Layer 4 of a small transformer language model trained on English Wikipedia (8 layers, counted from 0, width 64). Numbers have three digits each and are written without spaces.
A neuron's activation on a vector x is SiLU(gate . x) times (in . x), where the dot is the dot product.

Input weights of the MLP neurons that the questions are about. A number n stands for (n - 500) times 0.0026.
n6 gate: 659698579688933473616605559350567467644374448394567458542370462541505599710329343586504725604703759593412522583291420671586560489536467587573474341409423265403613695234506518479370544308644218
n9 gate: 439385295385634724507559339486402718499293544486758537221476206450462568569571304543385632470456566384650546587430518459389882479536359487499374363602491502481414393513453554400556373567572771
n22 gate: 731495603514352726384347474280612435676416571601425366496554462654316324407607694651523621741403275421622570345549692299535737390454488381348694286390531304601385317474496524427614809322395777
n24 gate: 285538435600456590423659748613525508484516395517392318331684453638590444674203405404447544455446374316391471598741509455381329668411612478480575551297244552445325280538536563308176279748534403
n28 gate: 485480464443470410649471236332432702630309560481542574421679391769565383456175507621470608445402425561332609681415706506531723406372381627405661505443434639429401582580467542438393526432229261
n33 gate: 660475543437393659174534392564525528570567393451630507515460563592328759544573332365473510536371474431675368728587407599450806433420427479479452592593672874617738725443335306461375416740358273
n37 gate: 772467560375539542321687515539434485502439485299796553424538512659387579352695421532589549556555581655364560409538130702705384467392413586597623293208420290485410440547475390366531566656578463
n46 gate: 234518725308520614554600553551604513601339507693392154467422535598626603565441541472436430543627254293585368617628514402525532322784377682793594608470450487540566556561706573528330327456703525
n49 gate: 592258579497527473503407600428698338400453398304433531653481537615425534372580633391444541403587478520779315477554471453380479263332662673460431444546169372516345574525405223655420613619594419
n57 gate: 404456341656460516536445506451428393224627603427589409407686466425395448243486610407765675515434435294303216496675704423555449546528493672620496318512415320601588493332473613192371450449486326
n66 gate: 462517698350451476386325467161418673549582498595357208592548512682114444486637555670816658487468469620455313579449534517449469430170248499612330403416591405616380696705579406573571561538392367
n69 gate: 714592514622826322510448328322537522695327640449731473353411443493409443826527481741625377485624774675465463498458373388601733458581348530491660498426602491449618461281683474584338766571327407
n73 gate: 576550456317282468657234658601567721479744323383513328361628400680433472348096461490664372562449213477428458663587759340634621451607598464305336522431501822473396336498690626128061403326352354
n79 gate: 405439682394585580434488484573517715508436368361482466657390716490599302711632383340442538523523242647622556635449763775364772433766568505464603316529442495541549421541621595618567459550449558
n83 gate: 591372556321453648484450329377217562511171562354649365456268505413503308578401565647672580402634213587538689173572490592422465360679545723248446562277581671532367487414346529341585659498181534
n94 gate: 775585704761475614658265524579381418472723582275443416625411525523510348502460505462556588427684475614416794362450403548304620619445378710605583488519547370329447531492557516622390502427657435
n97 gate: 598717587279485547484597459537434272418612189601404211474461630671581579735351421403598635583450384494671657351332437401523558632543376301603706396567606240121533503730583585173326430507124365
n103 gate: 556400437577419270536451359448662450656699410698307574732551256739694297468753441569531497530404459540490468372899480179305499547592403568720435445401638588704709511510539514640377611593445360
n106 gate: 271468583610303680194461604391609392558605557488303384779677404658435556638478185602561360407497102622307368304559440449339641416488232498603310659712486700575380789695631402456533556464633752
n118 gate: 355549341304493537315305574568341498740477363370560451609588704508589565385695608413479340764668577751707321658446615409559567703520449537651549530457451754525575492513426638563272218565619374
n126 gate: 333325500514485546659411587416664378530272462531614457518294426775383497288839529255589463393498612637539407616524689477522705510394622332334553328501446452278494360507616361590453317345598546
n142 gate: 639342440416640506677334678680357316650697267516355550470346326481805538420527357290462600488713531497642630560377390609439567589544320655538380564613471408628375610524415548331587114736496309
n147 gate: 419764481353426486555331448620034466348302386542600530569180194498471225241405685202533538454400634158545498489463783392363581526527414264519704344541310472440425645691245478488583512520471463
n163 gate: 621637569492284721478269399445626570412326451526541418715647487708368344464569435692581382666505545409576436644442526520471586530574339775289635530412436684494459513590828676470388492370415622
n164 gate: 546315544541549467420471870327518522485536578535439614488618476574636359527751436524448586579590600455481362511433508409435473363513513541579808735461556456755529632356582606499473445582657828
n168 gate: 657635685533510580305372479559285590570528664586546589609464601461323487544515566596761439786451477699476668513524520538618415515367517316427377395576419397573486332562603518569313634518573178
n171 gate: 638474478538295625612509722738542309592478286473509592587464490509649511651219382609517568522637172456307444612490466493491528587516518650460529522520545622333656582538196358404675610613560381
n173 gate: 675549341531355445353660490436547809579461531553435475619622621451585524430651530587484413701540384542498349520738827564279582422444472730283379327396715653532604616470517427563505705586267478
n176 gate: 576386546590387698473470628724673424518727396288620249483639501574558604490417333344420399540799253426849671626385435478436498418573373452344412824797570494539704402375498398656223074534552575
n181 gate: 327610474627568382554480818433465717662438414589400599715472472745470626575664266462483586385644223413561452858495578274263646561704475568600514395462770488416534483482283404630447399686300528
n184 gate: 536546646548390401539479651675722578490355501532563433646483561525260382352446446479512673487210479489477174563380524615527707419570502408708499371405393599582593569569564473605333527154413455
n189 gate: 620531637617451479421074389324419433603661611664236235648579377758530276132529542551837684472386407358667434317385431481415521481327505613634466321431574291481336476366526647402256435526583410
n6 in: 597587657767536415586338605355497673703509669696222502662600278456445357461503488766381481528593557472428526748373484422525569798414339569402297369659622582644559455625220671571407281455487307
n9 in: 598360262611496786635492507562319475749423774623244534643394265672464703264397400319482629363477604444854666718122473494518560401474569641631677552236585356742618530396275714422312437630525751
n22 in: 694641531606153498684559616736779593589642426456489380591607537540564612519642338473664223577558277647725618539348621354433475566510331701652734590524568784542415353538446660821300440740495537
n24 in: 510713683207555600618607333572607244467519610499256510634495760465310528651506477522472701370528659503593307433515511537644457629475596530527602466484551689720724575423212799492596726480478512
n28 in: 241571623338313339353476538525390302603502483637304427533472563542278563337605412604392606585367431514364367551140718465473610499486592257534555472591455778758548537485687414457667372307488426
n33 in: 559712030429350254652353714658517489223368312752317595576421511737656461572351334389528757505546593477247613401536571307580643440342335593690765597633601779271396480737536693331464098502498738
n37 in: 527389452602588327289486471544505347536700450494509556398737681180374669583652673558588317486417646534720332489501475600383622389419371532424332422486300444816622747575662458418515541382668531
n46 in: 590849420577472629723445684672525683448647604460473179599616455664357391453716612217477598656303271439551415797292289622536822423594495667476648435564453728559369570500487448564252440472450374
n49 in: 420368453633203445434388450587311499735484651671533421825606610591580338715680489565338279431420690426461547465683475447553557318408316471462711492500365570687626675440402499589524465335510407
n57 in: 572575716502322553738594639515627741599689594684353554338434551562358406360526424631566653782636632458456631574420370578397506557415477721355465452634414428606283946433546561282456569321454376
n66 in: 458516670499570590569241150171709398504315522576422571173515583628618177466549508599689686753535586403751503367450558416526585648684475463421557234452478309400423505515776455697555691411687544
n69 in: 395485448502339533599626460595517674475755567365497342282248430443499566485729534528399702488757471599404576447628691542279409325484451285560677491393155486314467580601503405516608598280574394
n73 in: 395930575512666802564413867474650340183359368502591552487663492474483467417489531525446291530645622479402784478589372370177429582790631510438497201548425329659356546462831376246407592371361327
n79 in: 347480447514429362340297559487375518643636594693139563633442449628472280616563339397518519374497272495682405453724538579468796402554249341389489763504767898562494292295412343557555542679416358
n83 in: 316400578376280494522524554489512660344243446437603527404408424625518441580447453360359632591669350479449465559350584235425727415443483453469563440399562601816700217581421214516441567424430686
n94 in: 516547487595560563192512569495765369612484600211512573513622519542434618549496627522294547449726576386490564275411327561443796516453378299375478577412635600605475550426592524382572507360364543
n97 in: 459446374568732560671577699756554693374414543359567491677693600424555480394624575203490513225557566704298616528480460533522676383562552496454639471591428559594754498594452355538557538368570819
n103 in: 286367544514260644634284278541537640551356344473656381593559735782428660765419349667525472379903597449705065617753469623279461613472362264563537562852625739394627602351450622751687754537517479
n106 in: 320248796496405560495394555434547309369527538581333367600417281452431585526681289440543352448464351441496570500722567382362532478443414286319335496445248607641529497687397219493664460410575403
n118 in: 639476532334663445376629619644490255370714545661401489468440444378095286627602541611446450301836401517463558414371352340805505492664678467747435466392562517510500652446513679368386289456598521
n126 in: 465575764508238709664624383572356251459619337444320371503336618739385422381338591396610624419283469620791459278394579839568611439481451470587456341631709571601290525601685442354400623547657344
n142 in: 534442445614376521596440566381380558507485430284455454453363343300672422488452519424445481435770574483494494358272308255348646343535448353591131623354598312454582616549435140585561595443295498
n147 in: 472448317471408465217442650488522570268359253540720755641668524492186612570480261543725495488693520356325499424485427572401607378217692477326285460476519403331653661565468346390649513607562470
n163 in: 444648340550690545377402310580671603715500452519429301429412605437544360443833351597422418502629558426628540349344194537599733527709312391551610570550425381423341546390535371273434459402185492
n164 in: 607339291244159543349513434396553463322348459421519656394572632541525216577633337367640477718339356456458520646587738497443455467603581586631398545544241465442203380513517472546492246433428690
n168 in: 603473400570463634345415359450355417446449583613534586438501762429641409431338431440521543583474489490467528601584467521536429529302384527418654419432483272450461327531619360673569577521526502
n171 in: 464483693614482524325656426530478480390588599471475491424603698381652467506424520594510390525600451575482734686609558634437567528556453469568597502731428284563670604295473726456454484433627542
n173 in: 638506313328355426381471661830665420531380584399727397260724441298492532129516419504511422616290343372357705478469687479469432544532362509354447336427574496732641585369525407309413416513436639
n176 in: 501437511591544460839473638511618549650671397639419549350465488529512508467411526336697443330531296608354601455415638386263512295717546433557350558556592561460543358509532560490645415222303625
n181 in: 640588478461293560541463831445568393340726456635383421229775615567542443408314355408655413495598231514386224489570133379556651300447261476684510575457484267523762335576473545574650229537272481
n184 in: 720635530530639425547374619594373386423509460158489601517605690307883509484809559522551463468513370500312557534332502508251492501403478663493426416341377212413414616472385688490749402555439589
n189 in: 482577411629392557537671235326167977534633439613378389521790666590463575189556750590484580523461682352520687484555804701247599637718713490559567604539548330498336702083650415152456392427560674

Each question shows a token from some text and the vector x that enters the MLP there. A number n stands for (n - 500) times 0.0055.

" |": 313490464512477415476539522428501447479448615564486521534498756459440446567539624459530500556211625490441719458462400722509435509449450599585362601470443530342535551478490383547674518509472657
The most active neuron and its activation: n22, at about 0.69

" Ma": 371470409609331416610529348485483299533427494548556559429480688179405567372397559640492498663436525519513455483450342503315387620484498398560347510518571610462530331473485518435510521607464661
The three highest activations, in order: n46, n97, n49

" St": 422428422595457415473566487456519231481421554470434588360400760412456456437432645507392531541402517587477421626457208498462408442432571516536425597502422597386461338520417382310491471422471606
Which neuron lights up most? n22

")": 311491319552458410509475562539457431523677567665416547366496708553481409622540545519608374677442524578473573501457325699621310525511462552513454524506434478464482571315472330555646514457543685
Which neuron lights up most? n164

" mod": 505552580592319539654474529455371301431535557563539546385441574356423516413532578488385582565605579592468507784528393546588484591362539472672458544530517530504488310455426407498519577410420738
The most active neuron and its activation: n163, at about 0.36

"ila": 440543596611329474701631524422484550409557446584571676645403693300592532513423560528540450506435489636527500388413409652374473513428596602461386635551407415660634390386530438446314335551495488
Which neuron lights up most? n176

"|": 371558505548451341474366618441518400484473640478519527519361674617357480463496596475335485532379571436463690583416387722429482500531442688584343570499443535397523504418596474371615501577422718
The three highest activations, in order: n94, n163, n22

"ile": 643461358536332567534552414539661548302539485433340457528555807340624499569487692630521355551504427428633530594508705648427499435621449467527418502466474472459460340525426546364570509517554493
Which neuron lights up most? n173

"x": 468491407602368596532572591557472486491708418484465610365462826410439510610552623427490527563723470523535749493450503516583398409498571517549488562530459514481437409541342536517673626486621454
The three highest activations, in order: n171, n176, n168

"V": 404500422761459496621476320468402338550441451481549527413482738428400518322471611538355502579658553470420632572475427445525371513459590403570325607445557609502476344532454407452569525487578700
Which neuron lights up most? n46

" introduced": 436673508482326417549398370474439498544599520627474556470458552558474507433476518499366368670650437482433641740351366706631506543637513550629413539424350480475469466492465407573478517444494675
The three highest activations, in order: n46, n163, n118

" and": 484465500432346439547380508483514500468637510581430450463557667552396539627558447401529425429536389472409601623487270859559502437426478502520376507398292537603460332365453431450537573507493593
Which neuron lights up most? n37

" founded": 339667430385337301547338343471532468473472610605468534497505580567458574554436514397439443593562467464420581722303329705573456580596490554600431483390405518511543442452520404480567494545543691
Which neuron lights up most? n46

"\n": 303505510555478349556410573595476466476525699592530556416445630603361493563527561366381475636419503507606610517397439535504353522690368570499376513458359499441541445458585489435667616654393773
The three highest activations, in order: n6, n79, n164

"ers": 441600541668521667502523528545502420413512365521458572348423834347490530471529339448486390432569514511485656510504383291467527507603520403648454633415484590488525304467415523579655543480462626
Which two neurons fire most, strongest first? n176, n181

" &": 328472509688322561440446458464529332460595489555413466565487794401453474424397479387551352583328430551578594445500260530484488415334492521527533559649391513392418562588337452674586509506554465
The most active neuron and its activation: n106, at about 7.9

" Mat": 364537428607436301571501412455576367515497586548476561539485756155422518345398597473480561714415500595412529534479363488498471395342439523609452574414624555514454475515540360415559451535487706
The most active neuron and its activation: n103, at about 0.92

" to": 469535463459293453480402617487626442414451541575444570469554577610396515607448545329353489556499559479456517824503295690531499638446492515644419525448425525551507359374454433455500659529450633
The most active neuron and its activation: n24, at about 2.4

"d": 429563513393350478534431540521491548442586589586482474438507517449448532617511561401402493590639467544423582832333392695569497580422526523581476619591315464540469415431509460611584576546452684
Which neuron lights up most? n164

" be": 494363521555348524571510484617544358432439442478454442500402671437486514503437553430363552604533565473500678605323257703482517555381427555627473390515407569475376379442561385470438678526361677
Which neuron lights up most? n94

"-": 200466447618506472489577463624519536460508549621455567354267746390408424412559563428435608523652378376555605441512359430528542560462446434674483441587456447504502462770456485646577565632447519
The most active neuron and its activation: n181, at about 1.4

" the": 353482536522402384570401536394485300442419551560480470522464591520418447506560555403382437539422558554468686854379428664487488528477572586581375459542481525532472427405512494481450553510458594
Which neuron lights up most? n126

" Seven": 410599409512474379592563397446613360351389498609351537597510687298437465506368537643358421494467485617513596656410488564319405600437430436533430481570458481482486339532682463446737579415443613
The three highest activations, in order: n46, n9, n49

"=": 317666551562334330497384492419407466422543688508462522464461530660410486452577557489470530610540561529473699580413414657467457569566509626565366523509455578517511523297447566295539522535308744
The three highest activations, in order: n189, n57, n163

"l": 622604624375349358689506546607359502585489484545392608491438614311564422574511535499331647519611354524574492572371503580457538602391517335586443619577417504513435315347686586556462524673498656
Which neuron lights up most? n79

"ments": 508609452553377519522545477557416513409600598618435572475446524448490532733500612517491450677602593645409610712388330695509473493479510601656552512530316558473446450260461420594512606513474631
The three highest activations, in order: n69, n168, n171

" size": 576601509515313456517384439568503557485520671523468641351201579380488499514470556512421508619649448649498564745452347708545433490385427565625543508588425573401469456348487409624534611443502600
The three highest activations, in order: n168, n69, n171

" Mag": 363513453704316421598566483460462352449460561534560560493364699208383581417369618504437549556398503638428422502348341351476458513439456414633462497441525587413448336405405373418580499517510687
Which neuron lights up most? n66

" use": 452523405519292369476396391514505459426609482615379551501345549390464516516478614537288504684661412611419573642374336699575519556487464555665527457496298571570459427499579475509512601495518716
Which neuron lights up most? n118

"ce": 599529452558519660446603589553486548391602493427367523469444858415592391623560526618467376494409420603546411433450482644498501605638429489496612538649477501585521546462373530490495381524729387
The three highest activations, in order: n171, n118, n79

" included": 430644510456479353526418476493556502431468546577387508504480537617417586487448517346512419655593466475454601731380363758536449558539431632665443494494386535429399472463525378521584578486391749
The three highest activations, in order: n46, n163, n181

" reason": 611659451586404479599423483530438520434470543554412516396342569505573523638541570505276565551628519625434563731556330689521493481451472461684464530454401669486577414430515428442471724467369652
Which neuron lights up most? n69

" Ty": 268411423690349417558549488444516406510379516601481450575455733283455602346395643450514622631438382592424382576359299559523497494380475461655469493502540547421501275490521457388568501475566586
Which two neurons fire most, strongest first? n126, n73

"si": 427607301539305587549621654627453549567550391515487682365319603461558498456428669627332432455555515505572655546538453467525653519535670525558468614517565562598673352439473506590748643558449490
The three highest activations, in order: n171, n181, n83

"th": 510467350473580466658584625466606424423409565456418677448373652334415489571510548723419410565329438669431565666399535438440433583453671556569475607608330400507505342580684512367535556428483563
Which neuron lights up most? n103

" Nominated": 248587304541332340627380389452481440343477625645456630424523511427397554495475511580415431556457548586467598546385504576438443641678456495652409499451400459436475421372450348487668563418584723
The most active neuron and its activation: n46, at about 0.56

"ey": 542626432550587552550593708625425495392445459446386568536353778416530497707554571693589439516330444642543483485577426531556429722667304522505468511496438407404504566446378550573472448421685503
Which neuron lights up most? n171

"da": 472306393592454431618556518720566544423509625568547583461215495303559613446381606421515386551562490572390638535326394555521466549366580469504469492763428545661596505437541425560472533538428641
Which two neurons fire most, strongest first? n176, n142

" He": 354642392539328418616405527528638369451443569520534469473470621454436623439475560488487468497589409534360539529497270760425368542430517590463352426363452711519498362412540453444583548619551625
Which neuron lights up most? n24

"Des": 361370523636425431539568405504513486538476579645505536491573819323367555469322690414448623647487427454341480526309393455525591510376533443613421603545492615547462310462509456470539505434415570
The most active neuron and its activation: n28, at about 1.6